Layer 2 of a small transformer language model trained on English Wikipedia (16 layers, counted from 0, width 128).
A neuron adds its activation times its output weights to the MLP's output. To switch it off is to set its activation to zero at one token and run the rest of the model.
A neuron's activation on a vector x is GELU(weights . x), where the dot is the dot product.

Input weights of the MLP neurons that the questions are about. A number n stands for n times 0.0021.
n3: 101 -180 231 197 43 191 -351 -472 -102 455 -28 -186 -21 -227 16 99 48 167 -439 114 -238 -42 209 -152 61 -82 -110 -54 -92 -19 234 -153 25 364 54 182 -161 19 -151 144 80 293 -87 -128 -123 -165 416 -242 80 -172 77 -222 -132 0 -21 0 156 -113 -35 -44 20 -97 -21 42 201 132 192 99 -129 168 -15 250 78 116 41 -118 141 179 -30 210 229 9 112 -207 -104 104 15 199 79 -53 259 -384 -91 38 63 -19 -95 100 210 -249 119 -204 91 241 -232 -10 -214 0 -212 -83 98 -165 72 178 266 30 155 -81 36 53 10 -52 99 -82 158 51 162 -92
n49: 282 -259 49 88 18 -97 247 146 -143 378 303 128 -116 -54 -77 46 260 86 163 -102 227 -88 -5 304 -162 -90 -29 -91 95 157 119 -15 221 67 -51 145 183 189 -50 70 13 -198 -105 -161 24 -48 9 -102 154 -5 236 194 52 179 -68 -26 -55 65 150 -119 -73 43 49 -20 133 57 -81 -248 -13 -85 24 -90 178 377 4 -195 -83 43 -47 -119 -245 245 -109 -129 233 70 -128 41 137 -162 275 -108 28 240 -41 156 0 -196 284 269 -322 302 -63 -41 5 141 -168 -173 -14 -99 -231 192 49 -65 187 75 316 4 19 -211 -291 98 59 36 -249 38 -32 -115
n181: -84 138 33 139 -7 -18 -53 -47 -271 48 71 64 -64 -80 36 7 10 -15 -7 -72 18 -117 -77 -4 81 83 -61 20 -46 -64 -178 168 200 14 120 15 -7 47 -223 -24 13 -132 172 -68 53 220 270 -17 65 -111 11 -239 -244 0 -203 230 -41 -78 79 -14 -10 -18 51 -220 -81 115 -149 133 -70 123 -136 48 -64 63 -202 203 -61 -107 148 -92 -49 84 -101 27 -121 281 59 110 -105 126 65 19 -38 72 27 69 168 10 173 81 -145 222 43 -20 61 -28 -44 64 160 61 28 45 -129 -224 -13 144 -97 134 4 -105 -197 -16 -12 -154 -24 -64 -132 -172
n182: -40 -78 74 -15 -5 -196 269 -16 33 -146 -132 385 -50 -434 258 59 -223 52 -48 -164 -112 188 321 57 44 -36 85 84 148 273 -32 -86 -245 -138 -65 -58 157 68 -257 -418 -51 11 77 122 233 -6 -5 5 415 180 117 -21 -93 74 335 226 47 93 347 5 233 77 -40 278 95 214 -358 -277 35 -83 -246 69 -53 -229 -73 -83 -209 139 130 -6 -123 227 206 -133 387 263 -115 5 -300 -240 -151 215 -224 -174 42 36 -5 103 85 206 -233 -140 41 -250 -112 147 -94 153 98 -288 340 -168 67 107 41 -469 -122 251 -170 74 -163 -15 -5 189 -133 -94 11 -6
n207: -7 -97 192 -73 -185 134 14 -61 -18 7 168 34 -98 -78 -36 104 51 -223 -178 173 -138 10 -20 158 -71 192 117 -65 -93 -72 -120 41 -90 -7 -15 56 32 81 189 66 50 -170 221 -83 -65 58 139 -184 119 -23 112 122 -210 73 36 231 34 226 -88 -28 148 29 78 254 120 210 -179 -107 52 -91 -139 4 45 131 28 64 55 148 77 -115 -10 7 137 66 -167 227 32 58 -26 58 -112 -107 256 30 147 113 7 -217 4 0 45 -45 37 -179 35 -116 -4 -111 -138 -19 123 172 142 267 -3 -56 -26 -23 -107 -30 -47 20 136 48 -197 72 -176 39
n225: 173 39 -72 100 73 -243 73 -103 -136 -64 -142 -192 27 29 12 201 40 98 234 -165 -286 39 184 -28 -131 -298 20 -48 15 57 -152 -44 22 8 -226 117 57 139 -4 150 -97 80 4 -48 -304 -19 50 49 -79 139 -109 -285 69 34 176 -7 -200 -20 11 -153 -63 100 -184 -64 -44 234 40 0 -56 18 69 -153 -30 329 140 14 -170 -66 -8 97 -61 -96 -59 -22 -39 154 50 -129 75 132 45 -116 -12 122 -96 -54 354 106 4 78 -106 -102 7 78 131 -107 35 -58 176 -67 -254 -114 -51 191 223 11 89 119 -15 -4 275 141 48 -11 -134 140 -45 -12
n257: 115 -46 -188 77 175 -54 285 11 156 220 225 22 50 -51 -43 -26 50 346 82 7 170 134 -87 -164 -68 100 113 -77 8 35 -29 -304 -73 199 207 120 -26 32 48 30 18 11 53 95 -153 12 71 -114 -56 68 -15 68 257 -119 -8 80 20 48 4 -227 -40 -19 -4 -188 161 -15 169 10 -117 -29 -185 -139 113 -177 -61 -162 -215 10 45 11 -43 230 -127 -136 -8 -163 27 62 -164 -119 -108 -114 -45 110 -22 -43 -26 -160 156 18 24 119 -4 -106 -99 -45 -138 69 128 -278 -181 273 -39 -48 149 -193 266 14 -114 -24 -43 164 74 -80 169 -169 18 -80
n274: 80 26 -9 143 -129 144 -9 -115 -35 211 -95 -161 -288 65 236 108 93 -336 0 -64 179 226 70 97 142 -45 -106 37 34 -138 -66 468 162 281 -32 54 47 -134 114 -113 52 -124 202 37 26 -169 -120 162 -227 -9 -26 -183 -94 165 -26 -31 164 -72 114 -315 -170 90 -89 97 215 180 -36 76 -125 -207 -73 121 45 -136 76 -107 44 -93 -236 43 -92 47 -66 -261 289 -138 111 -33 -97 61 143 -140 -85 144 -25 92 -159 -38 -44 99 159 -201 -24 71 -141 25 -259 183 -68 -225 48 169 73 92 261 -71 67 -88 116 -40 123 -233 -152 12 -216 91 12 -9
n283: 186 -44 22 -12 -20 119 39 -8 170 209 76 142 -93 -136 62 -151 287 -373 64 53 -22 109 -166 269 -161 -242 210 8 43 -72 125 -172 -101 -22 -190 105 -30 66 120 -13 -166 -319 200 46 -48 40 -77 13 179 166 4 86 212 70 -27 194 -235 -165 51 8 88 35 149 -354 289 48 74 46 -51 8 -39 136 192 -142 -196 -50 174 -51 -179 -57 -61 -184 121 126 -66 -136 -230 -137 -94 367 -77 12 -173 4 -138 61 -72 158 89 46 138 -157 299 -67 227 -288 143 -14 17 9 62 158 136 135 240 115 168 -45 104 -54 98 -212 -35 -46 -17 -9 13 -74
n326: 146 155 -78 -101 61 243 -7 118 124 27 -13 20 -80 -107 125 56 229 -98 -57 -10 94 85 -140 -95 -65 -184 0 52 116 -192 -95 39 106 -7 -150 -129 -202 65 -7 13 -260 54 137 -99 3 -124 -38 3 13 217 -59 78 177 27 -21 -62 -224 -29 57 -89 -211 48 -21 -254 3 -61 55 103 46 -39 -88 197 -66 -119 -136 -70 162 -86 -198 158 112 85 -23 -139 28 37 41 78 -134 -68 -194 -96 7 236 66 -61 -200 -114 14 -59 0 -67 48 172 -116 -51 -74 102 30 -15 76 30 -139 -116 -89 -134 22 153 -3 -74 -28 6 45 -81 -109 -204 201 3
n386: 113 318 15 243 58 -272 28 144 38 -111 -104 338 325 67 -33 -355 -106 139 28 114 -296 239 -81 -82 61 -80 -140 -27 -141 194 216 -322 150 198 -316 -74 -236 258 -140 -248 -57 163 -5 -122 -166 -100 -105 82 92 348 -252 -80 -103 101 473 73 105 288 -93 -73 -18 -160 -58 -19 -54 -70 89 54 -4 27 -9 167 -230 -140 21 21 -19 -140 -162 9 -26 35 0 -68 86 193 -47 -40 24 31 -230 -68 -164 175 -171 -66 -115 125 77 -54 -119 5 248 -41 -68 23 -155 -5 5 -82 -181 213 9 -50 118 41 -299 -26 -23 39 -62 -220 246 116 0 62 36 278
n405: 206 -209 -59 106 0 85 -66 383 -292 73 12 -127 -63 -109 9 26 -170 -28 -26 70 76 4 -147 -91 44 -158 -262 -199 136 -20 106 23 -30 -4 -99 79 -56 88 173 -60 -74 -70 -163 -51 -160 -36 -274 43 65 233 -169 104 13 126 -45 -56 -210 232 121 -47 -98 -141 -201 182 -233 -206 46 47 32 162 -75 -9 25 -100 304 -39 18 -147 -95 -80 -37 150 21 -115 345 -13 136 -97 23 109 -65 88 -26 230 -17 74 -237 -121 118 173 51 39 257 379 230 43 -40 -89 375 -399 49 -30 -4 0 86 86 -16 -242 -141 -114 -31 -177 -27 218 30 151 60 208
n489: -17 73 83 37 -375 -151 173 -112 133 -4 11 -66 -111 -172 29 -128 -91 -371 -142 41 33 -45 -27 -104 -169 0 37 -216 -153 -30 -131 222 82 -40 -17 -190 -44 -38 30 -47 224 -136 -20 -210 134 -212 97 47 146 51 -139 160 0 -47 200 -48 -188 55 115 -214 -214 161 75 75 50 -144 99 0 -36 15 20 185 -85 -24 -53 82 25 -83 150 -186 271 -81 77 -97 -66 -28 129 15 83 134 -130 -51 -36 45 -15 282 -39 -95 -79 185 204 -141 -61 -16 -113 195 -14 -64 -48 123 -261 265 76 145 49 -67 -33 -195 93 -91 -197 154 139 -284 113 -4 -35 226

Output weights of the MLP neurons that the questions are about. A number n stands for n times 0.00064.
n3: 7 8 213 -128 106 157 -154 -355 -134 25 -7 -175 -56 173 103 -45 -4 12 -90 91 -162 -69 180 -144 -4 -129 -158 -231 -125 137 0 -101 200 52 -91 145 36 72 88 83 -129 199 48 -91 -211 -37 -120 -30 -69 25 52 -39 308 44 15 -58 88 62 -82 44 87 -238 -78 -4 -62 27 106 4 60 125 -26 55 68 64 -33 11 191 23 -32 179 156 -91 -66 4 -49 108 -184 -128 51 152 -95 -149 -46 67 197 73 -193 -216 -8 -145 -93 225 121 -14 -156 38 100 -138 -106 -20 245 -54 94 18 121 -74 33 38 184 -55 53 134 25 -188 161 312 -169 -347
n49: 75 -74 68 -81 79 -133 126 68 74 188 53 -25 -44 -61 -53 10 168 175 83 -156 22 -40 -27 -25 54 -162 37 0 -39 0 86 6 0 52 41 -216 84 -52 7 77 -47 -97 3 -14 48 -167 47 -143 64 167 66 211 29 37 64 50 168 97 72 19 -34 102 131 -14 4 -18 162 -166 -73 203 -81 10 249 200 -82 -130 -333 -36 27 -67 -175 288 -32 -136 91 -60 -21 -61 78 -164 77 -182 -141 10 133 -7 -8 -51 85 177 -186 156 51 -120 -53 -39 -253 -245 -135 -126 -187 33 -40 -152 20 274 -24 -21 191 3 -324 -98 -50 -36 -79 85 51 -17
n181: 76 -12 9 -8 93 -83 -6 -72 -111 -8 107 -79 122 -156 68 52 144 -255 83 -6 -91 64 96 108 32 75 33 -150 -75 -68 -221 -19 -11 37 85 85 -64 169 -124 -61 138 -111 8 32 -28 -31 47 -170 -91 -3 -51 -9 -71 -61 -53 163 -197 -130 26 31 -53 -12 57 -95 -41 118 -3 45 -71 200 -34 -6 -85 95 -8 69 -131 12 127 18 -173 14 -33 -32 35 74 -69 98 -78 6 -151 -104 -62 140 16 -24 23 232 177 66 3 226 51 206 -3 132 -117 80 103 -79 76 -47 -132 -28 20 51 -94 -52 163 -198 -164 33 22 18 -44 41 59 -3
n182: -174 38 -37 78 -34 -244 231 -66 -163 90 145 217 92 151 122 -4 -257 0 -13 -68 -291 250 9 -9 41 45 192 161 66 132 18 -120 -299 -91 -116 -176 129 -157 -42 -228 135 69 -13 -45 -22 157 -78 -27 265 -85 106 -9 18 -26 78 176 72 251 71 157 160 46 -273 196 -46 146 -82 -125 4 65 -182 43 59 4 114 -43 47 304 154 213 -176 195 28 -143 148 72 -473 -102 -9 147 -189 -24 -168 -133 -4 92 5 161 170 186 -41 -156 0 -72 -127 287 63 -102 -229 -383 143 -116 -19 220 -70 -346 167 -120 64 -78 -165 -93 -111 228 -199 -5 -83 -60
n207: 111 -62 -6 -63 -15 -39 5 -6 80 -16 -99 -11 0 86 -119 45 -146 36 -8 122 -109 13 96 -17 -52 189 91 3 -78 50 94 26 -19 3 5 57 67 63 -113 67 87 -153 104 65 88 27 -138 -297 -6 27 25 193 23 105 -146 0 48 75 -72 -27 165 -131 37 131 -57 -23 -22 49 172 38 -43 -177 64 -70 112 0 65 -3 -19 -133 -187 60 147 -17 -65 141 -14 -150 -19 34 -285 -40 -66 86 -51 -123 -220 -79 -15 6 -69 -67 178 32 -50 -11 163 3 -117 -142 29 27 -85 135 -27 71 -30 3 11 87 16 164 86 -40 -151 -34 -93 117
n225: 31 -205 -6 -40 104 -79 26 -13 -47 11 -179 9 -97 -81 -83 142 128 112 235 -65 18 -110 -17 -36 21 -68 84 -50 -65 -207 26 27 -69 84 149 121 8 156 -36 -82 106 -239 77 3 -32 -134 18 32 102 -114 -52 -79 -66 68 167 28 134 38 -75 133 14 6 41 35 -33 90 67 -21 220 158 -136 3 -205 59 143 8 -53 45 -50 158 -129 -108 -222 0 -15 125 -9 -36 57 -42 35 52 -96 -20 53 -60 180 -99 105 17 67 -96 52 -39 146 68 -10 -26 -147 114 -132 -67 -116 42 71 86 86 -15 -221 167 -19 21 -48 -170 3 6 20 -25
n257: -114 -75 -64 -149 -73 -109 32 144 114 11 143 77 34 -72 -33 47 -6 160 138 83 105 139 -98 -37 48 130 -48 -131 84 -130 -67 -57 -107 72 174 134 185 -116 -91 3 18 -210 75 192 26 -20 -233 -56 -12 31 53 212 69 -62 145 -28 145 -5 -81 -56 -74 -92 -125 -79 66 42 39 88 18 183 -57 -135 -45 -101 150 -56 53 -12 -56 37 52 37 94 -56 -21 81 -135 -12 -89 -61 -113 -153 -50 18 -28 -118 -114 -40 -56 114 -65 -41 119 -17 -33 66 94 67 65 -149 14 -25 -3 111 115 -159 -183 85 147 48 -153 58 -6 -129 -22 161 123 -17
n274: 77 13 10 80 249 -97 -22 -349 45 -3 103 -198 29 123 -21 94 261 -172 -44 -35 -66 198 117 -13 29 -124 60 0 149 -19 -37 135 389 95 -34 35 -107 -104 89 3 -13 -91 -22 105 -140 9 -26 -41 -274 -130 19 23 48 164 -21 -24 -37 -157 9 -74 -92 30 15 -25 68 42 -116 -20 91 -30 34 -154 60 -98 -31 94 -97 -49 -139 -141 -9 46 -19 -25 124 142 -132 62 86 -38 -105 -3 9 91 9 169 -25 -150 -67 138 23 72 0 72 -48 -61 -89 87 166 -164 89 176 -204 64 -111 -25 103 -31 -9 -86 60 16 -94 55 -138 157 40 -27
n283: -45 -116 120 97 -111 46 29 -23 -78 131 124 20 57 -24 97 -89 177 -42 33 -168 185 -29 -75 162 -129 -27 -29 -21 15 -98 82 -102 -150 7 -42 -84 22 21 103 -17 -173 -102 52 234 68 3 31 -7 241 -76 -30 97 27 -163 61 86 -284 -147 85 42 51 -52 12 27 -112 -44 17 251 -66 -38 55 165 202 100 -156 98 42 -126 -175 -42 -78 -196 79 40 -156 142 -159 -103 -45 203 67 -32 -44 -231 -85 -20 -95 148 -137 -53 -12 69 38 -57 223 41 422 -46 -45 49 113 48 -17 -132 113 -124 108 -50 150 -3 44 -309 92 58 -72 -131 -39 -136
n326: 57 114 -75 14 -47 104 -62 -172 20 16 -28 64 -36 -5 58 143 107 -114 75 -35 115 -28 -45 291 67 42 21 -5 29 -72 -34 -43 31 102 13 10 -2 8 -64 -42 -36 -45 188 -52 -98 26 13 59 62 -30 -85 -54 127 52 42 -49 -193 81 -19 23 144 -61 64 85 85 85 -81 -18 -7 -99 62 -19 -46 -44 -165 -145 52 96 -58 12 -79 -19 88 135 49 54 -102 -58 -31 -190 17 -88 -78 -70 -91 -20 -25 -45 -49 70 -2 -41 10 2 71 -77 -52 111 -72 -18 149 -73 64 -196 -76 110 -41 -71 23 5 -9 25 40 159 -49 -79 140 -72
n386: 200 -172 -110 61 -4 -187 -218 -25 -26 25 -112 -130 -156 86 3 88 4 -20 135 19 -154 85 -151 95 -15 81 -225 39 -31 108 40 -27 -185 146 -66 37 7 -106 -134 29 38 -308 40 122 119 -50 57 136 53 -7 -33 -4 -15 81 -4 -92 4 -119 142 -39 117 -263 -28 -92 -19 0 177 -103 66 -8 86 272 -17 199 76 176 136 144 -176 82 112 11 -8 22 -217 70 -99 -72 -271 -16 -152 221 180 175 70 -8 29 -46 -124 -22 115 95 34 21 73 -79 234 109 -85 -120 -21 -144 -115 -156 -394 86 29 -11 46 4 -125 -104 215 274 -101 108 -29 77
n405: -90 -164 52 -92 -228 41 -58 142 -72 23 -23 -51 -31 33 -171 130 3 -3 -74 144 -50 32 -87 -28 100 -156 23 41 41 73 -29 -191 97 -76 162 18 175 92 86 -60 -15 -3 -110 -141 -20 -26 -80 6 30 82 59 34 91 92 29 -100 -3 66 56 -107 -78 228 45 190 -3 43 8 34 133 40 136 -69 37 21 -195 -51 132 77 37 -118 76 -136 168 -101 92 -108 -208 -236 -23 -316 -117 -52 34 53 156 -165 -41 -46 9 80 74 -12 118 31 -8 3 247 41 122 -242 109 -123 78 -78 -9 -23 -65 33 -31 -32 -37 0 -49 127 20 154 -14 42
n489: -134 -135 116 -126 -202 37 42 0 67 -61 -36 -90 -215 -162 5 -126 42 -234 -23 -18 45 -47 -113 -9 -80 113 66 -162 -93 57 11 21 77 182 65 -105 17 37 3 66 0 -19 62 9 34 -158 80 133 27 47 54 129 12 161 73 -33 0 40 57 -92 -53 -48 -206 -9 21 -86 139 -36 0 233 -28 132 -230 157 31 14 18 95 64 9 119 3 -65 -35 -40 25 29 69 17 -60 -3 92 -103 37 -11 98 -23 109 140 114 -3 -132 -114 85 -196 173 122 86 -9 9 -19 174 57 100 -51 -107 -105 -9 50 -50 -104 136 3 -159 60 -242 17 33

Each question names a token from some text and the token that comes next. It shows the vector x that enters the MLP there. A number n stands for n times 0.0045.

Then comes g, the gradient of the next token's log-probability with respect to the MLP's output, scaled to length 1. A neuron's effect is roughly proportional to its activation times (output weights . g). A number n stands for n times 0.00081.

"k", then "in"
x: -103 -164 -18 -14 -90 -10 102 50 201 -171 48 -107 -24 131 35 58 102 -37 112 -293 50 -26 56 123 181 -195 87 -74 -49 -186 -12 198 -38 143 174 -87 -126 -53 37 198 -46 86 -74 158 81 108 65 -7 -1 -116 -5 40 -70 192 -53 21 53 -55 -51 31 35 39 -16 98 20 -19 -132 169 135 -141 87 -78 -35 28 78 3 -48 183 -218 78 -63 49 -230 -134 -24 -94 48 -43 32 -17 -115 -155 171 36 33 -71 -165 83 -159 -24 121 -87 -108 72 -60 124 104 -25 -2 78 50 -137 -184 77 -29 42 16 -212 204 33 -82 -80 42 131 -41 -88 76 -272
g: -76 39 175 128 120 -101 -2 -75 -84 45 13 63 172 135 -69 198 74 -130 -96 124 131 148 -102 -15 -67 10 125 10 -27 22 -136 -106 108 129 322 81 -167 55 -138 51 91 38 22 -80 -84 -186 95 -201 -78 -109 -48 -19 136 71 -82 8 -2 47 216 59 29 -27 -3 -60 200 -49 -109 86 170 -123 -73 -40 -64 -251 -218 -119 15 26 -80 -44 190 109 -14 -158 173 -44 -53 -63 -105 -126 -67 -247 -105 -112 275 -56 -55 81 110 52 -90 14 -96 55 18 86 -21 -9 73 -51 -2 208 48 -48 -72 49 41 -5 -190 -182 73 118 74 -58 -5 -78 -17 32
Switching off which neuron hurts the next token most? n274

": ", then "0"
x: -172 -27 -117 13 -66 5 11 -79 -7 -149 -23 -134 20 -51 -152 83 32 93 116 101 -29 -16 61 -88 202 -153 -27 3 59 -19 142 -30 -39 136 104 38 -23 -7 -58 183 -133 -39 45 -144 93 -10 -133 81 -133 -88 -62 1 32 130 -41 -24 -65 3 -35 92 109 152 92 125 -141 -196 27 -78 53 -49 45 -85 -65 -8 91 105 26 154 -13 191 70 57 -156 39 -103 -46 -219 -100 57 -123 -121 -21 -78 89 -24 -15 -115 65 -17 -30 63 92 91 11 17 44 172 -48 57 -45 61 -92 -85 -36 -218 -1 21 16 -25 -80 -40 -53 92 51 114 -112 -101 -14
g: -51 0 34 -173 7 128 97 -3 -35 146 -320 110 -31 -94 -117 58 32 -172 -172 52 240 94 129 167 -69 168 -11 188 -1 26 -32 -88 119 65 197 78 78 -16 -136 42 -12 -161 3 -58 -196 24 -246 25 52 88 -14 -52 -91 264 2 -10 -43 55 8 160 -125 27 11 -124 -168 112 98 96 8 -129 -59 -17 36 -122 103 -115 111 0 94 -16 -76 -51 8 -160 -70 170 23 -8 59 -95 -20 0 -41 58 -49 -112 -1 86 207 -57 206 -198 30 -96 -107 28 41 161 202 -102 -214 27 -143 -40 155 41 -13 63 53 179 -49 27 0 -118 -16 -80 -85 -177
Switching off which neuron hurts the next token most? n405

"ed ", then "from "
x: -66 -132 -33 -74 -136 26 -26 -85 -18 -138 63 -55 5 86 4 -27 -10 123 159 -29 57 -72 88 -40 115 -157 -50 -7 -16 -86 47 47 30 23 151 -195 -18 87 52 34 -60 8 -2 23 66 53 -90 -4 -54 -53 -54 14 -31 20 -92 26 86 -24 -137 63 82 -38 111 93 -92 -99 -26 22 100 218 -61 -110 -3 -4 131 3 37 -99 30 99 46 -25 -140 -24 -58 -58 6 -29 105 -177 -75 23 -51 -71 -17 -59 -75 7 -27 36 133 68 58 22 73 63 232 72 -148 -97 100 -86 -135 -23 -101 -21 33 24 65 35 -45 -117 11 57 -33 24 -67 -35
g: -75 -37 -264 -217 -97 -55 -105 209 -241 -44 -54 67 23 -71 -25 60 -163 -30 -120 119 -89 -1 29 68 67 162 -44 -122 -58 178 -39 -211 -20 -17 34 143 44 -40 -123 14 -30 -106 -113 -19 -83 -19 -41 -12 241 64 -156 -75 55 -19 100 -1 -124 215 86 -89 -75 1 13 86 105 84 -57 -123 -100 18 108 58 -51 35 28 -3 31 -41 137 -23 59 49 -44 35 302 -117 -145 -60 -2 -12 91 63 -78 110 227 -18 106 31 -11 58 -22 164 102 -76 42 -97 172 -161 -13 192 -109 13 103 -72 -26 77 -219 52 -53 -185 -65 52 -57 -26 158 308 -89 233
Switching off which neuron hurts the next token most? n405

"th", then "r"
x: -85 41 -36 -56 66 -52 138 -58 117 -121 -13 14 25 146 -147 -20 146 178 168 -116 26 -131 74 207 -190 17 166 -48 -127 -204 34 191 7 183 38 -97 134 -27 -13 33 -14 172 72 59 -103 40 -115 95 60 -21 -148 -93 8 4 -23 -118 72 -98 -111 154 278 113 -39 -14 -153 -71 1 82 -99 8 -130 -76 -51 70 307 10 -96 -33 -154 13 11 -112 -271 -62 -213 32 -146 -135 128 1 -187 -106 -6 -111 108 -131 -114 66 24 122 83 -102 -86 29 41 110 117 -116 89 -36 49 -132 -27 -66 -12 123 -78 -178 60 158 -12 15 160 -3 74 -64 158 -43
g: 100 -103 66 218 10 -112 -10 -91 -39 -26 -148 -67 -25 -107 -355 116 -65 89 7 272 132 37 -94 39 55 -84 63 -52 -125 -79 3 -282 104 -7 -59 143 101 -250 -108 163 -2 -97 30 80 4 -82 -135 32 32 -40 -1 41 21 113 -33 -7 81 80 -64 8 -16 -153 -21 -47 125 70 -80 55 93 57 242 -100 -213 137 48 163 -87 137 -57 -2 -37 -127 -230 -32 67 -38 35 -82 -66 -103 -135 -6 143 101 190 13 158 56 -5 -88 57 -5 87 -103 -43 -152 13 91 225 120 40 -15 -50 27 52 79 -74 100 -24 139 -77 -62 -201 143 -226 125 4 78
Switching off which neuron hurts the next token most? n225

"in ", then "the "
x: -124 -3 14 -19 58 32 -57 -221 40 -32 87 -103 -20 130 -75 -68 -38 2 87 -76 66 -44 95 -67 33 -31 51 -17 -32 28 44 128 -133 134 141 -103 -67 -35 -38 45 59 56 55 96 11 98 -64 -3 -81 -132 70 -63 15 20 -53 -61 71 -31 -96 149 87 21 39 24 -141 -87 -31 -69 19 66 -25 -52 151 72 69 -19 23 32 10 168 -29 -73 -128 -132 -103 -52 -80 -25 51 -62 -33 18 -90 34 2 -35 -208 23 -110 -71 84 13 44 71 16 37 219 -50 -109 7 76 -107 -166 -19 -1 -47 124 -57 24 -18 -99 -76 47 -1 129 42 -45 15
g: -132 20 -83 -122 -28 -40 9 166 156 63 35 51 -215 304 291 -118 210 53 107 -10 56 -150 -31 -41 15 -93 -58 -226 23 26 32 142 28 89 93 -209 20 -92 68 71 -47 -59 -91 90 -146 6 -33 236 -10 142 -146 -199 167 -58 -92 33 -17 106 134 -16 -105 -18 120 70 -87 59 -98 -146 100 -20 71 31 193 -6 139 114 125 -108 38 2 19 -86 16 9 -82 -241 34 -143 17 -81 21 -73 -180 -122 76 -18 -27 -83 -163 117 -53 34 66 77 48 -95 -21 -38 -98 21 225 69 57 -160 -186 -21 -79 -6 60 194 226 -42 12 -51 -123 -15 32 -92
Switching off which neuron hurts the next token most? n3

"e", then "e"
x: -12 21 -173 -23 8 133 38 120 125 -195 58 61 167 54 84 -118 97 12 104 -56 84 69 -30 -57 46 -138 136 11 -28 -50 -32 178 -47 127 91 -130 -70 4 -148 -23 -58 -71 -53 87 77 3 -165 0 -29 -8 -147 15 183 73 -110 48 58 94 -19 65 189 45 56 218 -159 -94 -11 51 40 -78 -86 64 69 -71 208 -117 -62 74 -219 197 -2 -193 -84 -148 -139 -228 -119 155 61 -116 -20 -137 31 -79 -9 -206 -254 -20 79 -12 63 -39 -44 137 -48 159 45 111 5 -65 39 41 -91 154 33 -25 -8 -96 138 -64 -82 -61 351 -42 69 -225 10 -192
g: -7 164 -51 -156 -10 -12 -189 11 264 21 32 -70 -89 -194 70 -206 207 -74 -48 -101 -6 23 -89 33 39 21 -82 -86 -97 10 -28 -243 -95 -34 -28 -28 -1 -63 3 267 -4 33 188 41 -193 90 21 -100 -82 165 207 -40 -19 -228 69 -136 -26 59 -12 123 269 62 40 68 39 8 47 -107 -3 -205 200 15 -54 25 4 -171 158 -11 -16 7 82 118 -191 -135 -45 30 45 -128 -88 27 78 96 -26 -27 -79 126 30 -74 66 88 -152 5 167 178 -58 46 42 176 287 -8 24 49 -28 -103 -194 -62 48 -133 226 26 -50 -9 -36 76 -32 25 -116 -2
Switching off which neuron hurts the next token most? n326

"–", then "2"
x: -69 -79 177 -9 3 -103 17 4 16 -78 138 -133 -131 42 -160 108 -64 157 244 -80 163 151 99 50 25 -26 107 -38 -59 -76 88 108 -163 -3 270 -41 -9 -18 -57 68 18 -126 161 20 76 15 -233 -129 0 33 43 68 38 -18 -139 78 21 44 -208 244 -10 -109 3 -15 -27 -102 -138 109 -32 44 43 -235 -17 -25 91 -77 84 76 -110 198 -72 91 -112 -40 -68 -100 -48 140 -50 -163 -156 -95 -39 0 -29 -220 -12 71 -66 64 134 -12 -48 13 -16 109 127 20 -58 -33 -48 -87 -38 38 98 -90 -10 73 22 109 -73 -97 -2 -105 83 -92 -18 -79
g: -150 75 -14 -68 -53 -67 155 15 -274 58 177 200 -139 71 -276 61 212 39 164 9 -42 -68 40 234 -70 -52 34 -16 -130 -18 6 -160 -116 -26 22 -89 149 -74 -89 -171 -8 -66 69 85 -254 -166 -212 37 -37 144 -11 226 202 -94 15 -8 203 25 12 48 13 -79 -70 -136 -118 136 -148 -108 -58 54 56 271 7 1 -2 154 51 -63 -37 -40 139 118 -68 34 102 -104 -24 -15 30 48 49 79 98 -87 -113 -86 -129 84 -15 -16 -62 146 29 62 -26 139 -31 -45 104 47 -35 101 -50 -6 17 -212 129 206 -98 6 63 -144 -70 -44 -27 53 -144 112
Switching off which neuron hurts the next token most? n257

"L", then "ar"
x: -144 20 90 -27 -219 -44 -5 -98 185 -187 47 2 160 107 48 -82 73 21 227 -92 71 34 -2 6 -126 -23 31 -64 11 -2 49 60 -18 -4 92 87 -163 3 -183 59 -11 -37 93 215 24 -48 -177 -24 206 -201 -113 32 143 50 10 45 -27 -181 -39 190 108 96 45 103 -51 -232 30 36 159 -28 -26 -47 171 0 62 -70 -31 37 -56 178 -77 -111 -65 45 -22 -116 -51 -143 100 -93 44 -217 -47 20 121 -66 -38 59 -106 105 75 24 -101 -71 20 44 124 -24 -97 -92 -11 -50 -119 16 -24 185 155 -152 50 -94 23 -125 140 43 -21 -147 -72 -89
g: -59 14 -19 46 118 101 -65 -98 -46 47 -75 -58 19 41 -184 -32 -61 52 2 -28 17 -151 -5 368 58 -14 -108 -60 83 -114 -5 -98 -46 -101 126 -60 83 -8 126 18 -39 -22 -359 8 122 155 226 69 58 93 -2 -71 240 1 1 -60 -102 -26 -50 59 -46 -143 -112 78 44 -139 78 129 -83 88 -76 -112 123 -89 37 -74 100 28 132 -38 -86 202 -72 3 -184 89 28 -123 -122 -56 -94 -80 -35 -193 -52 -31 24 36 72 -23 122 8 -99 1 17 -12 55 -10 -63 138 280 201 25 86 -118 -208 0 -82 324 -105 142 -238 -34 62 -43 -28 131 91
Switching off which neuron hurts the next token most? n283

"O", then "b"
x: 20 -31 -49 -88 17 -34 -83 17 57 -85 -77 102 5 122 -113 -221 -13 47 180 -63 97 -36 43 17 114 -114 78 131 45 -46 34 33 -10 -1 193 75 31 -39 55 41 59 -88 27 232 -78 -4 25 -63 86 -128 26 153 124 101 -119 60 -17 10 -161 298 158 17 76 43 -101 -133 -34 207 -54 -45 10 -47 114 -35 143 113 -219 -42 -231 150 -93 -198 16 -38 -98 -33 -113 -225 19 -28 -22 -36 -81 61 12 -90 -79 245 48 196 121 0 -102 -1 -141 -80 114 14 -224 82 -66 -117 -176 98 -57 -73 55 -83 -67 126 -34 -225 34 17 130 -178 -93 -25
g: -303 -36 -52 -14 -119 -47 26 -71 228 -89 285 -82 -22 11 14 -119 159 -20 194 27 56 198 -314 -63 94 -21 18 319 1 -105 -53 199 -128 39 23 -194 30 -38 -6 -16 16 3 136 -149 95 12 -169 -116 9 -71 -104 172 233 39 130 -127 139 1 119 -2 -11 -85 -161 -259 -112 46 -143 38 166 97 28 21 115 79 -4 4 25 43 -171 18 81 26 22 -34 -72 170 -18 -2 127 -82 5 144 -163 -8 -71 -127 74 32 -57 -29 -59 24 70 -100 38 -22 54 0 81 25 10 113 25 -181 -86 14 -66 92 62 -9 43 88 -19 -197 101 -101 -77 -51
Switching off which neuron hurts the next token most? n283